Layer 10 of a small transformer language model trained on English Wikipedia (16 layers, counted from 0, width 64).
A neuron's activation on a vector x is squared ReLU(weights . x), where the dot is the dot product.

Input weights of the MLP neurons that the questions are about. A number n stands for (n - 128) times 0.005.
n7: 102, 159, 165, 119, 133, 133, 148, 170, 123, 82, 170, 111, 41, 92, 229, 177, 78, 143, 53, 95, 154, 85, 134, 122, 169, 96, 103, 100, 99, 140, 171, 134, 93, 163, 168, 133, 197, 161, 164, 107, 158, 178, 162, 97, 107, 80, 91, 148, 81, 132, 125, 147, 45, 179, 143, 129, 112, 147, 128, 77, 124, 97, 77, 215
n11: 109, 117, 149, 88, 154, 113, 71, 119, 145, 130, 90, 142, 123, 142, 141, 128, 65, 123, 145, 110, 128, 166, 142, 191, 120, 99, 193, 108, 106, 106, 121, 149, 115, 108, 118, 147, 100, 122, 142, 123, 217, 93, 167, 107, 103, 143, 156, 104, 150, 206, 144, 153, 113, 113, 88, 140, 139, 120, 171, 114, 88, 148, 101, 141
n17: 94, 189, 126, 142, 65, 149, 154, 130, 189, 127, 100, 57, 165, 120, 168, 209, 140, 118, 137, 124, 137, 146, 110, 181, 199, 139, 118, 146, 88, 140, 122, 142, 109, 123, 131, 134, 119, 114, 127, 99, 136, 196, 98, 136, 106, 188, 209, 166, 113, 96, 114, 151, 112, 167, 91, 87, 136, 73, 129, 97, 160, 129, 86, 150
n19: 95, 143, 130, 10, 149, 159, 95, 192, 114, 111, 179, 167, 109, 96, 139, 136, 130, 130, 131, 166, 66, 152, 146, 241, 138, 113, 89, 148, 101, 140, 114, 112, 197, 139, 84, 104, 122, 126, 175, 115, 197, 122, 134, 117, 132, 149, 160, 113, 86, 103, 140, 68, 118, 110, 134, 108, 154, 110, 125, 149, 160, 109, 139, 134
n23: 77, 129, 161, 109, 166, 130, 155, 124, 151, 106, 137, 126, 98, 122, 118, 145, 74, 120, 118, 140, 99, 151, 180, 114, 103, 102, 199, 143, 120, 138, 172, 127, 148, 160, 98, 115, 160, 58, 149, 159, 147, 161, 123, 128, 90, 192, 189, 118, 152, 147, 175, 160, 114, 81, 113, 148, 183, 111, 120, 78, 167, 141, 67, 96
n43: 130, 147, 116, 81, 119, 137, 114, 128, 125, 159, 135, 86, 106, 145, 107, 91, 107, 183, 162, 132, 93, 134, 198, 119, 111, 115, 89, 71, 134, 139, 201, 64, 153, 104, 136, 100, 124, 115, 116, 143, 126, 137, 112, 151, 114, 104, 121, 144, 118, 170, 205, 101, 133, 154, 58, 106, 125, 140, 84, 124, 111, 142, 116, 166
n50: 147, 161, 117, 104, 124, 148, 53, 95, 184, 155, 107, 123, 71, 179, 202, 149, 111, 127, 106, 122, 133, 156, 153, 114, 150, 140, 152, 68, 118, 93, 166, 164, 126, 82, 123, 127, 171, 88, 88, 149, 112, 103, 121, 111, 132, 132, 127, 174, 140, 121, 118, 125, 105, 185, 113, 137, 120, 110, 106, 100, 78, 137, 116, 204
n51: 140, 139, 168, 97, 134, 154, 108, 131, 112, 146, 110, 127, 183, 176, 113, 167, 94, 135, 112, 157, 134, 224, 142, 175, 201, 150, 99, 119, 125, 165, 134, 134, 169, 109, 131, 71, 138, 80, 146, 142, 121, 84, 81, 139, 126, 139, 123, 150, 119, 171, 126, 125, 99, 192, 117, 116, 132, 161, 98, 182, 136, 90, 147, 150
n54: 109, 122, 181, 114, 115, 125, 85, 163, 139, 168, 68, 148, 129, 117, 150, 133, 168, 101, 112, 155, 90, 191, 135, 118, 180, 127, 122, 78, 97, 138, 118, 143, 126, 103, 128, 118, 115, 95, 122, 98, 127, 125, 160, 135, 106, 95, 170, 152, 120, 96, 120, 133, 125, 178, 101, 86, 111, 97, 146, 88, 88, 77, 57, 104
n71: 48, 124, 127, 107, 163, 122, 102, 177, 207, 138, 128, 120, 102, 114, 98, 156, 141, 146, 147, 169, 161, 136, 183, 139, 126, 77, 115, 116, 97, 125, 105, 144, 167, 83, 88, 136, 109, 123, 178, 108, 138, 146, 69, 144, 57, 151, 144, 140, 112, 211, 125, 79, 91, 92, 122, 136, 105, 57, 105, 80, 92, 154, 93, 184
n78: 122, 137, 108, 96, 192, 152, 103, 147, 107, 161, 95, 120, 102, 109, 132, 126, 161, 150, 135, 126, 142, 159, 105, 191, 143, 101, 157, 131, 133, 127, 83, 174, 139, 123, 148, 138, 85, 95, 107, 113, 132, 141, 107, 136, 148, 183, 148, 111, 146, 115, 124, 152, 51, 167, 114, 104, 147, 102, 98, 90, 103, 111, 98, 133
n98: 108, 174, 145, 127, 110, 225, 116, 99, 109, 202, 94, 108, 137, 95, 175, 123, 132, 156, 65, 155, 183, 160, 149, 113, 187, 146, 128, 124, 84, 115, 166, 146, 89, 185, 156, 108, 155, 125, 148, 141, 166, 156, 114, 130, 107, 107, 132, 145, 106, 131, 105, 65, 140, 114, 129, 136, 141, 140, 174, 143, 108, 151, 139, 141
n100: 104, 94, 144, 115, 67, 127, 102, 181, 120, 176, 111, 179, 103, 145, 113, 182, 134, 158, 70, 123, 134, 187, 129, 167, 135, 90, 128, 108, 110, 164, 156, 126, 121, 174, 75, 115, 117, 39, 158, 182, 185, 155, 179, 161, 119, 159, 106, 137, 102, 174, 161, 94, 98, 192, 146, 25, 250, 124, 120, 162, 174, 136, 118, 145
n122: 152, 158, 180, 137, 115, 139, 143, 149, 140, 164, 64, 191, 108, 147, 146, 109, 152, 189, 80, 182, 162, 160, 131, 116, 181, 116, 106, 124, 138, 132, 139, 144, 160, 137, 93, 120, 88, 153, 128, 96, 107, 151, 95, 98, 136, 127, 137, 152, 90, 89, 154, 79, 121, 146, 121, 73, 165, 102, 100, 102, 125, 145, 66, 135
n143: 12, 95, 122, 161, 101, 141, 117, 173, 115, 123, 99, 116, 120, 148, 116, 161, 75, 151, 121, 167, 80, 142, 178, 151, 123, 97, 119, 145, 113, 129, 122, 160, 159, 131, 111, 103, 145, 99, 89, 78, 141, 166, 77, 118, 9, 149, 156, 112, 144, 150, 155, 128, 114, 95, 108, 109, 163, 148, 112, 106, 91, 110, 41, 147
n148: 125, 180, 185, 135, 142, 126, 139, 130, 110, 53, 101, 134, 131, 116, 181, 116, 122, 147, 75, 143, 193, 133, 174, 112, 93, 170, 185, 74, 160, 135, 117, 143, 96, 163, 95, 121, 120, 123, 114, 91, 103, 111, 95, 129, 116, 130, 194, 136, 120, 117, 170, 129, 133, 116, 102, 144, 193, 131, 141, 23, 149, 39, 108, 137
n164: 147, 123, 131, 96, 101, 116, 62, 124, 99, 78, 103, 138, 123, 86, 114, 183, 100, 135, 150, 133, 75, 186, 166, 137, 184, 62, 118, 77, 135, 114, 97, 47, 175, 207, 142, 100, 96, 146, 135, 129, 168, 116, 106, 138, 97, 160, 137, 150, 52, 131, 116, 139, 67, 168, 140, 130, 243, 46, 136, 143, 171, 41, 145, 223
n170: 122, 194, 156, 139, 149, 126, 106, 99, 183, 165, 88, 162, 71, 123, 177, 87, 113, 198, 115, 131, 162, 86, 152, 163, 123, 148, 117, 131, 136, 80, 209, 130, 114, 132, 128, 99, 117, 114, 175, 137, 124, 157, 146, 122, 123, 127, 96, 157, 136, 106, 123, 130, 123, 131, 119, 51, 116, 165, 107, 82, 180, 146, 103, 110
n174: 133, 199, 146, 116, 149, 130, 99, 113, 93, 95, 57, 203, 69, 56, 207, 127, 159, 122, 103, 143, 117, 131, 111, 149, 95, 125, 182, 137, 122, 94, 117, 109, 174, 92, 117, 107, 117, 70, 164, 92, 186, 151, 176, 94, 124, 115, 154, 155, 139, 84, 156, 132, 69, 147, 151, 128, 140, 117, 118, 76, 121, 128, 155, 127
n180: 46, 132, 129, 112, 92, 132, 148, 110, 137, 122, 105, 102, 123, 150, 161, 121, 92, 129, 107, 126, 183, 164, 145, 162, 107, 114, 144, 20, 138, 107, 137, 111, 201, 112, 94, 102, 96, 125, 149, 97, 111, 98, 179, 101, 82, 138, 148, 101, 121, 146, 114, 105, 150, 129, 144, 142, 174, 135, 114, 123, 73, 138, 116, 167
n183: 91, 120, 120, 152, 153, 135, 112, 165, 134, 169, 118, 189, 64, 121, 190, 68, 116, 136, 148, 160, 135, 184, 143, 114, 161, 123, 72, 94, 120, 179, 163, 127, 118, 161, 166, 96, 221, 135, 118, 115, 133, 186, 111, 137, 59, 140, 100, 123, 102, 186, 133, 108, 108, 123, 108, 134, 128, 119, 146, 166, 183, 124, 145, 247
n188: 128, 190, 148, 144, 130, 170, 129, 116, 172, 92, 144, 146, 99, 127, 214, 88, 133, 171, 121, 74, 159, 144, 103, 159, 174, 109, 134, 179, 144, 94, 134, 125, 160, 93, 127, 119, 158, 121, 168, 122, 136, 72, 153, 141, 133, 98, 105, 135, 72, 166, 164, 138, 115, 123, 77, 101, 156, 152, 151, 120, 129, 164, 89, 111
n192: 129, 161, 126, 114, 176, 147, 141, 112, 181, 139, 97, 104, 131, 174, 197, 129, 68, 158, 166, 157, 128, 147, 125, 164, 129, 144, 148, 114, 163, 140, 105, 124, 116, 163, 170, 144, 183, 42, 72, 143, 122, 135, 50, 135, 101, 124, 131, 124, 46, 175, 171, 78, 133, 204, 83, 131, 158, 116, 156, 104, 122, 116, 109, 144
n205: 111, 103, 138, 122, 116, 116, 117, 118, 145, 117, 78, 88, 136, 157, 162, 181, 78, 118, 149, 146, 172, 126, 183, 105, 108, 150, 165, 102, 141, 91, 175, 91, 131, 135, 119, 166, 128, 62, 162, 109, 119, 128, 108, 154, 85, 105, 138, 128, 145, 143, 155, 142, 152, 83, 144, 104, 156, 116, 144, 124, 151, 130, 123, 148
n207: 126, 164, 187, 128, 156, 124, 135, 134, 144, 110, 126, 156, 144, 148, 112, 180, 98, 130, 132, 79, 101, 105, 186, 115, 153, 150, 222, 132, 147, 147, 111, 141, 149, 107, 106, 71, 154, 119, 163, 91, 144, 151, 117, 148, 165, 130, 186, 109, 137, 135, 183, 105, 83, 121, 140, 138, 159, 116, 159, 117, 97, 147, 103, 126
n213: 150, 180, 139, 117, 88, 187, 52, 114, 99, 124, 76, 113, 62, 135, 203, 99, 99, 153, 59, 94, 186, 222, 161, 125, 113, 121, 131, 121, 103, 108, 225, 176, 111, 178, 160, 122, 136, 75, 123, 150, 130, 145, 93, 92, 134, 165, 111, 127, 89, 139, 129, 130, 142, 124, 67, 116, 159, 123, 157, 137, 72, 35, 116, 193
n216: 115, 143, 175, 124, 138, 168, 125, 157, 133, 141, 132, 132, 118, 138, 178, 126, 147, 141, 156, 159, 120, 172, 136, 180, 147, 138, 150, 93, 123, 125, 148, 137, 127, 147, 104, 148, 162, 83, 122, 134, 130, 141, 99, 143, 122, 170, 118, 167, 146, 90, 150, 178, 63, 127, 137, 184, 110, 95, 153, 119, 181, 116, 83, 112
n229: 106, 152, 97, 132, 180, 135, 98, 153, 123, 128, 152, 127, 95, 153, 110, 133, 105, 112, 92, 128, 64, 130, 121, 106, 161, 60, 99, 149, 130, 158, 124, 122, 119, 143, 133, 167, 133, 107, 98, 117, 157, 145, 160, 140, 140, 124, 141, 165, 101, 162, 230, 143, 146, 138, 61, 113, 188, 105, 213, 157, 120, 113, 108, 169

Each question shows a token from some text and the vector x that enters the MLP there. A number n stands for (n - 128) times 0.049.

"ill": 166, 116, 141, 150, 138, 100, 117, 77, 128, 100, 115, 132, 120, 137, 116, 119, 131, 141, 135, 160, 132, 139, 99, 87, 145, 144, 121, 142, 120, 127, 125, 125, 126, 140, 117, 114, 145, 118, 138, 137, 102, 105, 132, 122, 132, 121, 93, 80, 112, 100, 156, 150, 159, 122, 161, 110, 85, 127, 143, 139, 120, 148, 166, 116
The neuron with the highest activation: n205

" in": 142, 143, 95, 110, 111, 118, 146, 143, 124, 153, 129, 129, 119, 121, 107, 125, 165, 137, 140, 123, 114, 89, 115, 106, 138, 137, 89, 132, 112, 150, 109, 137, 140, 113, 108, 136, 142, 158, 147, 132, 60, 143, 147, 157, 117, 121, 103, 98, 121, 139, 134, 98, 120, 140, 127, 135, 75, 122, 126, 119, 125, 161, 110, 128
The neuron with the highest activation: n71

"our": 133, 151, 135, 137, 119, 95, 118, 113, 125, 134, 147, 92, 104, 132, 110, 128, 132, 105, 160, 117, 148, 125, 149, 120, 136, 136, 122, 128, 108, 110, 112, 139, 140, 161, 115, 153, 135, 121, 111, 137, 106, 138, 157, 99, 147, 145, 114, 55, 136, 142, 112, 172, 130, 92, 142, 135, 87, 121, 121, 147, 102, 145, 126, 125
Which two neurons fire most, strongest first? n11, n180

"y": 165, 151, 125, 119, 116, 110, 139, 97, 128, 135, 118, 143, 129, 118, 139, 154, 152, 125, 151, 128, 130, 119, 118, 100, 121, 146, 113, 137, 134, 119, 130, 116, 124, 142, 134, 156, 132, 140, 135, 108, 99, 136, 151, 125, 161, 89, 135, 42, 119, 108, 159, 104, 137, 144, 142, 134, 106, 128, 140, 106, 118, 164, 150, 114
The neuron with the highest activation: n174

"en": 135, 152, 146, 144, 142, 103, 128, 114, 111, 132, 137, 101, 108, 103, 132, 147, 114, 119, 132, 115, 145, 106, 120, 101, 104, 119, 140, 135, 150, 144, 156, 154, 148, 120, 134, 148, 133, 178, 120, 168, 94, 155, 127, 98, 122, 138, 130, 61, 155, 129, 123, 154, 131, 140, 136, 154, 96, 124, 113, 108, 131, 119, 133, 110
The three highest activations, in order: n7, n23, n148

"e": 158, 163, 115, 157, 100, 122, 133, 116, 115, 127, 91, 128, 137, 124, 109, 152, 129, 134, 142, 111, 152, 91, 84, 124, 157, 136, 105, 134, 133, 114, 151, 102, 143, 143, 139, 173, 149, 146, 119, 126, 101, 137, 141, 131, 152, 129, 127, 63, 122, 118, 151, 97, 128, 134, 131, 119, 102, 123, 134, 151, 135, 135, 143, 139
The three highest activations, in order: n17, n122, n98

" the": 169, 126, 120, 117, 138, 137, 121, 130, 122, 143, 130, 126, 112, 127, 117, 131, 150, 131, 137, 135, 121, 123, 101, 108, 150, 130, 135, 134, 114, 151, 132, 131, 130, 126, 132, 151, 141, 159, 123, 125, 13, 142, 119, 137, 114, 117, 134, 104, 126, 122, 145, 122, 130, 137, 110, 145, 93, 113, 118, 90, 106, 129, 136, 132
The three highest activations, in order: n122, n50, n54

"ood": 156, 167, 132, 118, 107, 98, 137, 98, 124, 140, 110, 115, 130, 104, 143, 133, 156, 129, 152, 141, 113, 123, 117, 136, 137, 140, 140, 131, 138, 122, 141, 137, 109, 140, 123, 137, 159, 124, 146, 122, 87, 130, 140, 102, 159, 126, 125, 69, 102, 118, 136, 143, 113, 129, 148, 138, 92, 134, 142, 142, 137, 156, 188, 102
Which neuron fires most, and how strongly? n174, at about 1.8

"oy": 143, 153, 108, 141, 124, 126, 108, 112, 94, 136, 119, 94, 95, 129, 109, 138, 127, 128, 145, 125, 104, 134, 155, 114, 133, 142, 113, 110, 127, 118, 83, 165, 119, 160, 138, 142, 124, 135, 130, 154, 109, 113, 102, 107, 170, 104, 93, 75, 143, 137, 120, 151, 149, 133, 149, 114, 127, 119, 134, 152, 134, 142, 160, 109
The neuron with the highest activation: n213

"ul": 163, 150, 113, 135, 124, 124, 122, 116, 127, 134, 132, 131, 102, 123, 114, 112, 144, 116, 119, 113, 135, 132, 83, 96, 126, 128, 128, 93, 136, 108, 127, 130, 109, 110, 168, 157, 157, 149, 138, 121, 133, 112, 116, 122, 164, 128, 104, 91, 139, 94, 165, 144, 145, 101, 137, 118, 72, 129, 147, 145, 125, 135, 165, 117
The neuron with the highest activation: n213

"ri": 127, 133, 103, 147, 110, 140, 142, 153, 118, 136, 135, 111, 131, 154, 138, 133, 112, 111, 146, 118, 142, 120, 158, 116, 136, 146, 86, 162, 128, 129, 118, 133, 140, 144, 150, 188, 146, 160, 108, 124, 109, 160, 142, 104, 137, 118, 125, 84, 152, 107, 127, 121, 109, 112, 141, 135, 116, 117, 142, 142, 143, 157, 179, 104
The neuron with the highest activation: n183

"es": 144, 143, 101, 154, 103, 130, 122, 98, 137, 139, 104, 122, 139, 127, 98, 131, 112, 141, 157, 129, 153, 115, 78, 121, 128, 143, 120, 127, 116, 116, 138, 134, 115, 113, 142, 149, 153, 166, 139, 117, 106, 127, 143, 114, 149, 121, 110, 41, 120, 128, 143, 133, 158, 137, 133, 113, 131, 144, 124, 130, 133, 164, 116, 138
The neuron with the highest activation: n188

" France": 144, 159, 151, 154, 131, 112, 151, 128, 130, 139, 120, 105, 106, 124, 115, 132, 133, 166, 154, 116, 120, 106, 111, 104, 150, 115, 99, 151, 136, 164, 112, 155, 108, 120, 150, 190, 118, 133, 105, 134, 75, 119, 130, 121, 141, 117, 136, 98, 133, 114, 115, 123, 132, 121, 135, 150, 87, 143, 119, 105, 101, 131, 127, 119
The neuron with the highest activation: n78

"il": 126, 122, 125, 135, 125, 114, 150, 111, 100, 123, 153, 111, 119, 131, 131, 152, 134, 135, 121, 145, 127, 146, 123, 101, 101, 101, 105, 140, 150, 146, 132, 110, 122, 134, 162, 154, 105, 151, 99, 133, 118, 112, 131, 114, 84, 136, 124, 37, 142, 105, 123, 143, 152, 115, 145, 112, 112, 137, 134, 134, 97, 136, 133, 130
Which neuron fires most, and how strongly? n143, at about 1.4

" Pr": 154, 156, 108, 118, 122, 101, 130, 163, 138, 135, 121, 102, 153, 114, 89, 122, 133, 97, 161, 124, 139, 119, 103, 91, 133, 136, 104, 120, 86, 153, 124, 111, 120, 114, 123, 152, 144, 148, 118, 153, 125, 115, 122, 116, 117, 137, 93, 136, 177, 113, 135, 146, 145, 125, 147, 154, 109, 144, 103, 120, 153, 113, 111, 97
The neuron with the highest activation: n216

"oot": 161, 138, 108, 126, 113, 103, 112, 116, 107, 132, 83, 143, 138, 155, 85, 132, 141, 140, 151, 120, 147, 93, 107, 109, 152, 161, 113, 138, 127, 122, 138, 152, 132, 164, 114, 125, 166, 127, 137, 141, 105, 136, 127, 124, 156, 154, 84, 104, 121, 126, 133, 158, 146, 143, 167, 135, 129, 125, 135, 145, 135, 151, 152, 119
The neuron with the highest activation: n170

"era": 129, 128, 93, 156, 115, 119, 167, 118, 136, 141, 138, 97, 116, 134, 131, 155, 130, 130, 159, 117, 165, 131, 129, 101, 134, 135, 101, 137, 134, 145, 128, 150, 137, 130, 134, 184, 126, 154, 123, 130, 81, 115, 143, 127, 146, 126, 125, 56, 121, 122, 127, 132, 140, 127, 144, 135, 115, 172, 129, 130, 105, 137, 126, 114
The neuron with the highest activation: n180

"ution": 146, 148, 83, 130, 124, 126, 117, 112, 125, 131, 114, 132, 127, 143, 136, 131, 157, 149, 164, 145, 135, 124, 129, 114, 121, 145, 97, 137, 140, 140, 143, 107, 120, 167, 105, 190, 149, 147, 124, 134, 113, 116, 133, 133, 125, 124, 100, 56, 111, 147, 135, 134, 142, 132, 126, 133, 130, 144, 145, 158, 128, 161, 116, 101
Which neuron fires most, and how strongly? n192, at about 1.6

" to": 160, 121, 100, 111, 128, 130, 146, 116, 106, 165, 112, 111, 138, 122, 104, 137, 147, 108, 156, 129, 128, 144, 132, 124, 151, 120, 114, 153, 113, 136, 117, 121, 139, 93, 110, 118, 140, 179, 121, 121, 50, 139, 113, 138, 142, 121, 110, 103, 105, 124, 141, 108, 116, 109, 139, 138, 112, 118, 129, 135, 145, 170, 150, 136
Which two neurons fire most, strongest first? n122, n43

" M": 182, 141, 135, 107, 126, 93, 138, 103, 147, 111, 116, 120, 127, 124, 110, 139, 139, 107, 147, 129, 129, 142, 107, 89, 121, 108, 124, 124, 121, 138, 141, 119, 122, 128, 112, 154, 131, 120, 127, 160, 107, 115, 115, 141, 136, 125, 108, 99, 214, 100, 128, 143, 119, 143, 141, 118, 97, 145, 113, 135, 112, 154, 120, 117
The neuron with the highest activation: n50

"u": 155, 144, 123, 138, 126, 133, 134, 141, 135, 136, 159, 109, 127, 124, 111, 130, 121, 124, 93, 133, 149, 101, 132, 108, 152, 138, 118, 129, 148, 136, 120, 131, 154, 119, 146, 179, 127, 174, 114, 134, 132, 133, 141, 109, 151, 143, 130, 68, 188, 111, 126, 155, 107, 105, 117, 126, 85, 127, 117, 149, 126, 146, 136, 125
The neuron with the highest activation: n7

" sh": 177, 145, 123, 112, 120, 139, 141, 128, 122, 134, 129, 126, 135, 130, 96, 145, 135, 128, 155, 123, 143, 127, 119, 130, 142, 133, 135, 148, 166, 159, 146, 127, 126, 133, 93, 137, 136, 137, 117, 98, 89, 96, 83, 155, 129, 106, 136, 81, 133, 101, 139, 137, 152, 126, 132, 139, 122, 117, 133, 127, 153, 141, 181, 93
The neuron with the highest activation: n207

"aint": 138, 110, 129, 124, 138, 113, 111, 121, 98, 114, 97, 88, 92, 133, 131, 119, 139, 125, 141, 143, 147, 140, 136, 113, 124, 146, 118, 166, 113, 113, 113, 171, 121, 135, 98, 176, 122, 168, 87, 135, 131, 129, 141, 111, 150, 135, 129, 83, 136, 114, 96, 152, 129, 123, 104, 130, 109, 141, 140, 108, 109, 125, 149, 101
The three highest activations, in order: n78, n213, n11

"port": 157, 146, 117, 110, 120, 133, 112, 168, 90, 137, 122, 121, 130, 129, 82, 129, 119, 153, 129, 142, 93, 162, 93, 120, 124, 159, 106, 143, 128, 133, 144, 137, 65, 157, 134, 147, 161, 153, 120, 140, 124, 119, 118, 125, 129, 111, 124, 100, 121, 135, 108, 163, 133, 138, 145, 105, 113, 141, 148, 143, 119, 140, 131, 105
The three highest activations, in order: n98, n51, n213

"et": 163, 144, 83, 132, 120, 135, 131, 97, 122, 103, 122, 109, 150, 130, 98, 113, 183, 120, 159, 131, 116, 128, 106, 105, 103, 135, 123, 167, 111, 118, 133, 130, 143, 127, 117, 124, 123, 134, 131, 113, 131, 130, 139, 142, 134, 89, 140, 60, 122, 135, 138, 125, 159, 131, 98, 132, 100, 143, 135, 119, 133, 148, 131, 105
The neuron with the highest activation: n188

"g": 151, 164, 118, 150, 82, 122, 160, 125, 104, 129, 127, 103, 123, 130, 127, 138, 140, 128, 123, 134, 111, 114, 123, 125, 146, 148, 117, 122, 134, 114, 155, 114, 113, 155, 123, 152, 146, 151, 127, 129, 91, 141, 128, 120, 128, 98, 123, 54, 149, 132, 158, 132, 114, 146, 119, 146, 82, 139, 127, 110, 131, 164, 148, 133
Which two neurons fire most, strongest first? n7, n43

" Min": 175, 161, 109, 98, 117, 100, 118, 121, 106, 148, 118, 125, 155, 120, 111, 142, 128, 120, 159, 133, 135, 127, 143, 97, 133, 128, 109, 126, 97, 143, 148, 114, 115, 146, 161, 146, 140, 148, 111, 152, 103, 124, 127, 128, 99, 121, 110, 115, 149, 103, 105, 167, 129, 112, 152, 157, 86, 124, 114, 133, 97, 97, 118, 118
Which two neurons fire most, strongest first? n213, n54

"ific": 160, 126, 120, 155, 133, 105, 155, 130, 99, 152, 142, 111, 125, 118, 97, 119, 122, 123, 121, 99, 119, 129, 86, 120, 141, 82, 136, 128, 162, 123, 149, 111, 98, 154, 117, 172, 162, 131, 115, 150, 129, 136, 100, 142, 102, 116, 154, 134, 102, 140, 109, 118, 146, 132, 134, 143, 87, 145, 130, 161, 112, 118, 138, 124
The three highest activations, in order: n229, n192, n183

"x": 141, 124, 79, 130, 93, 116, 146, 120, 151, 148, 113, 109, 123, 147, 101, 147, 111, 145, 145, 118, 144, 132, 140, 95, 136, 126, 110, 161, 130, 150, 142, 155, 114, 139, 147, 175, 123, 161, 114, 118, 91, 115, 152, 132, 142, 125, 136, 63, 148, 129, 128, 139, 128, 133, 142, 152, 130, 144, 102, 113, 122, 144, 143, 125
The neuron with the highest activation: n205

" and": 164, 137, 109, 102, 111, 125, 136, 138, 130, 133, 126, 124, 112, 129, 112, 154, 159, 109, 144, 109, 111, 136, 121, 111, 134, 115, 92, 122, 119, 151, 118, 122, 133, 100, 98, 134, 130, 176, 115, 141, 39, 122, 130, 118, 152, 113, 119, 110, 116, 135, 124, 144, 127, 131, 136, 139, 104, 128, 115, 87, 121, 143, 125, 151
The neuron with the highest activation: n50

"el": 160, 131, 125, 130, 96, 94, 110, 116, 142, 96, 104, 118, 140, 112, 137, 129, 137, 87, 140, 123, 141, 129, 98, 109, 147, 111, 118, 137, 145, 104, 128, 129, 134, 124, 128, 146, 126, 152, 123, 132, 96, 96, 138, 102, 164, 91, 115, 63, 110, 116, 144, 119, 134, 130, 126, 140, 118, 142, 130, 153, 120, 125, 175, 113
The neuron with the highest activation: n188

"ly": 173, 131, 128, 109, 110, 114, 143, 150, 101, 152, 107, 116, 136, 110, 130, 149, 133, 122, 152, 138, 108, 123, 115, 108, 145, 124, 89, 120, 136, 128, 104, 140, 111, 126, 108, 122, 143, 169, 135, 118, 79, 158, 131, 153, 176, 125, 144, 92, 113, 141, 156, 112, 152, 161, 123, 154, 125, 155, 121, 127, 121, 121, 153, 131
The three highest activations, in order: n43, n122, n51

" cap": 156, 133, 143, 106, 98, 133, 101, 132, 118, 149, 140, 126, 129, 148, 85, 123, 129, 133, 152, 148, 143, 124, 95, 105, 126, 152, 119, 147, 102, 132, 100, 116, 130, 162, 117, 123, 130, 126, 110, 160, 130, 123, 121, 138, 115, 111, 63, 114, 137, 142, 147, 131, 121, 124, 149, 141, 89, 119, 138, 161, 135, 161, 144, 85
The three highest activations, in order: n51, n98, n216

" on": 124, 133, 111, 110, 113, 110, 142, 128, 114, 148, 116, 87, 122, 101, 92, 137, 166, 136, 131, 131, 126, 120, 99, 106, 129, 133, 96, 132, 139, 161, 96, 124, 130, 108, 114, 131, 143, 132, 118, 115, 75, 159, 106, 130, 125, 97, 95, 87, 111, 150, 135, 132, 110, 122, 120, 127, 87, 98, 139, 117, 106, 153, 129, 120
The neuron with the highest activation: n71

"7": 109, 141, 149, 107, 119, 102, 96, 133, 114, 155, 174, 95, 131, 119, 86, 149, 159, 143, 130, 129, 123, 125, 81, 94, 122, 139, 108, 128, 153, 148, 135, 121, 128, 127, 136, 137, 150, 154, 106, 123, 69, 131, 115, 114, 144, 115, 134, 124, 165, 155, 108, 132, 120, 140, 132, 131, 94, 135, 113, 111, 131, 132, 133, 134
Which neuron fires most, and how strongly? n43, at about 0.52

"ial": 182, 179, 94, 135, 101, 137, 114, 139, 132, 144, 125, 118, 124, 148, 130, 145, 160, 117, 139, 151, 108, 143, 125, 129, 136, 118, 113, 123, 132, 126, 130, 136, 122, 146, 149, 151, 138, 143, 113, 137, 64, 119, 136, 131, 134, 100, 144, 81, 95, 106, 115, 135, 138, 138, 136, 117, 92, 159, 136, 142, 145, 130, 112, 120
The neuron with the highest activation: n54

"an": 137, 136, 144, 150, 104, 84, 127, 100, 105, 138, 135, 97, 143, 139, 121, 148, 134, 114, 125, 132, 113, 103, 104, 96, 135, 130, 109, 107, 126, 116, 139, 124, 137, 122, 128, 154, 107, 141, 103, 127, 99, 126, 135, 113, 91, 102, 128, 44, 142, 136, 120, 123, 147, 112, 144, 140, 110, 149, 109, 122, 115, 145, 105, 151
The neuron with the highest activation: n180

"ia": 142, 142, 129, 140, 125, 119, 132, 135, 118, 147, 145, 118, 129, 159, 133, 148, 130, 127, 141, 110, 135, 113, 122, 76, 120, 101, 89, 146, 140, 148, 100, 156, 116, 144, 132, 175, 112, 157, 113, 114, 103, 156, 133, 112, 155, 100, 126, 71, 118, 114, 100, 119, 135, 137, 155, 123, 102, 154, 107, 111, 106, 128, 123, 124
Which neuron fires most, and how strongly? n7, at about 1.8

"ak": 160, 150, 115, 132, 118, 102, 110, 113, 106, 115, 119, 137, 128, 133, 108, 141, 122, 128, 139, 103, 121, 106, 130, 89, 134, 111, 160, 148, 124, 115, 128, 153, 122, 144, 128, 128, 115, 160, 145, 141, 106, 161, 113, 124, 127, 157, 140, 53, 166, 112, 121, 146, 109, 143, 140, 127, 98, 141, 108, 126, 118, 168, 138, 111
The neuron with the highest activation: n207

" of": 144, 127, 132, 125, 112, 143, 132, 150, 128, 149, 107, 124, 126, 130, 121, 129, 148, 78, 127, 133, 136, 128, 93, 111, 126, 136, 96, 124, 108, 151, 141, 119, 120, 108, 113, 138, 135, 174, 123, 132, 60, 151, 145, 139, 122, 84, 115, 87, 107, 131, 116, 120, 116, 118, 162, 122, 86, 126, 147, 103, 116, 146, 130, 133
The neuron with the highest activation: n54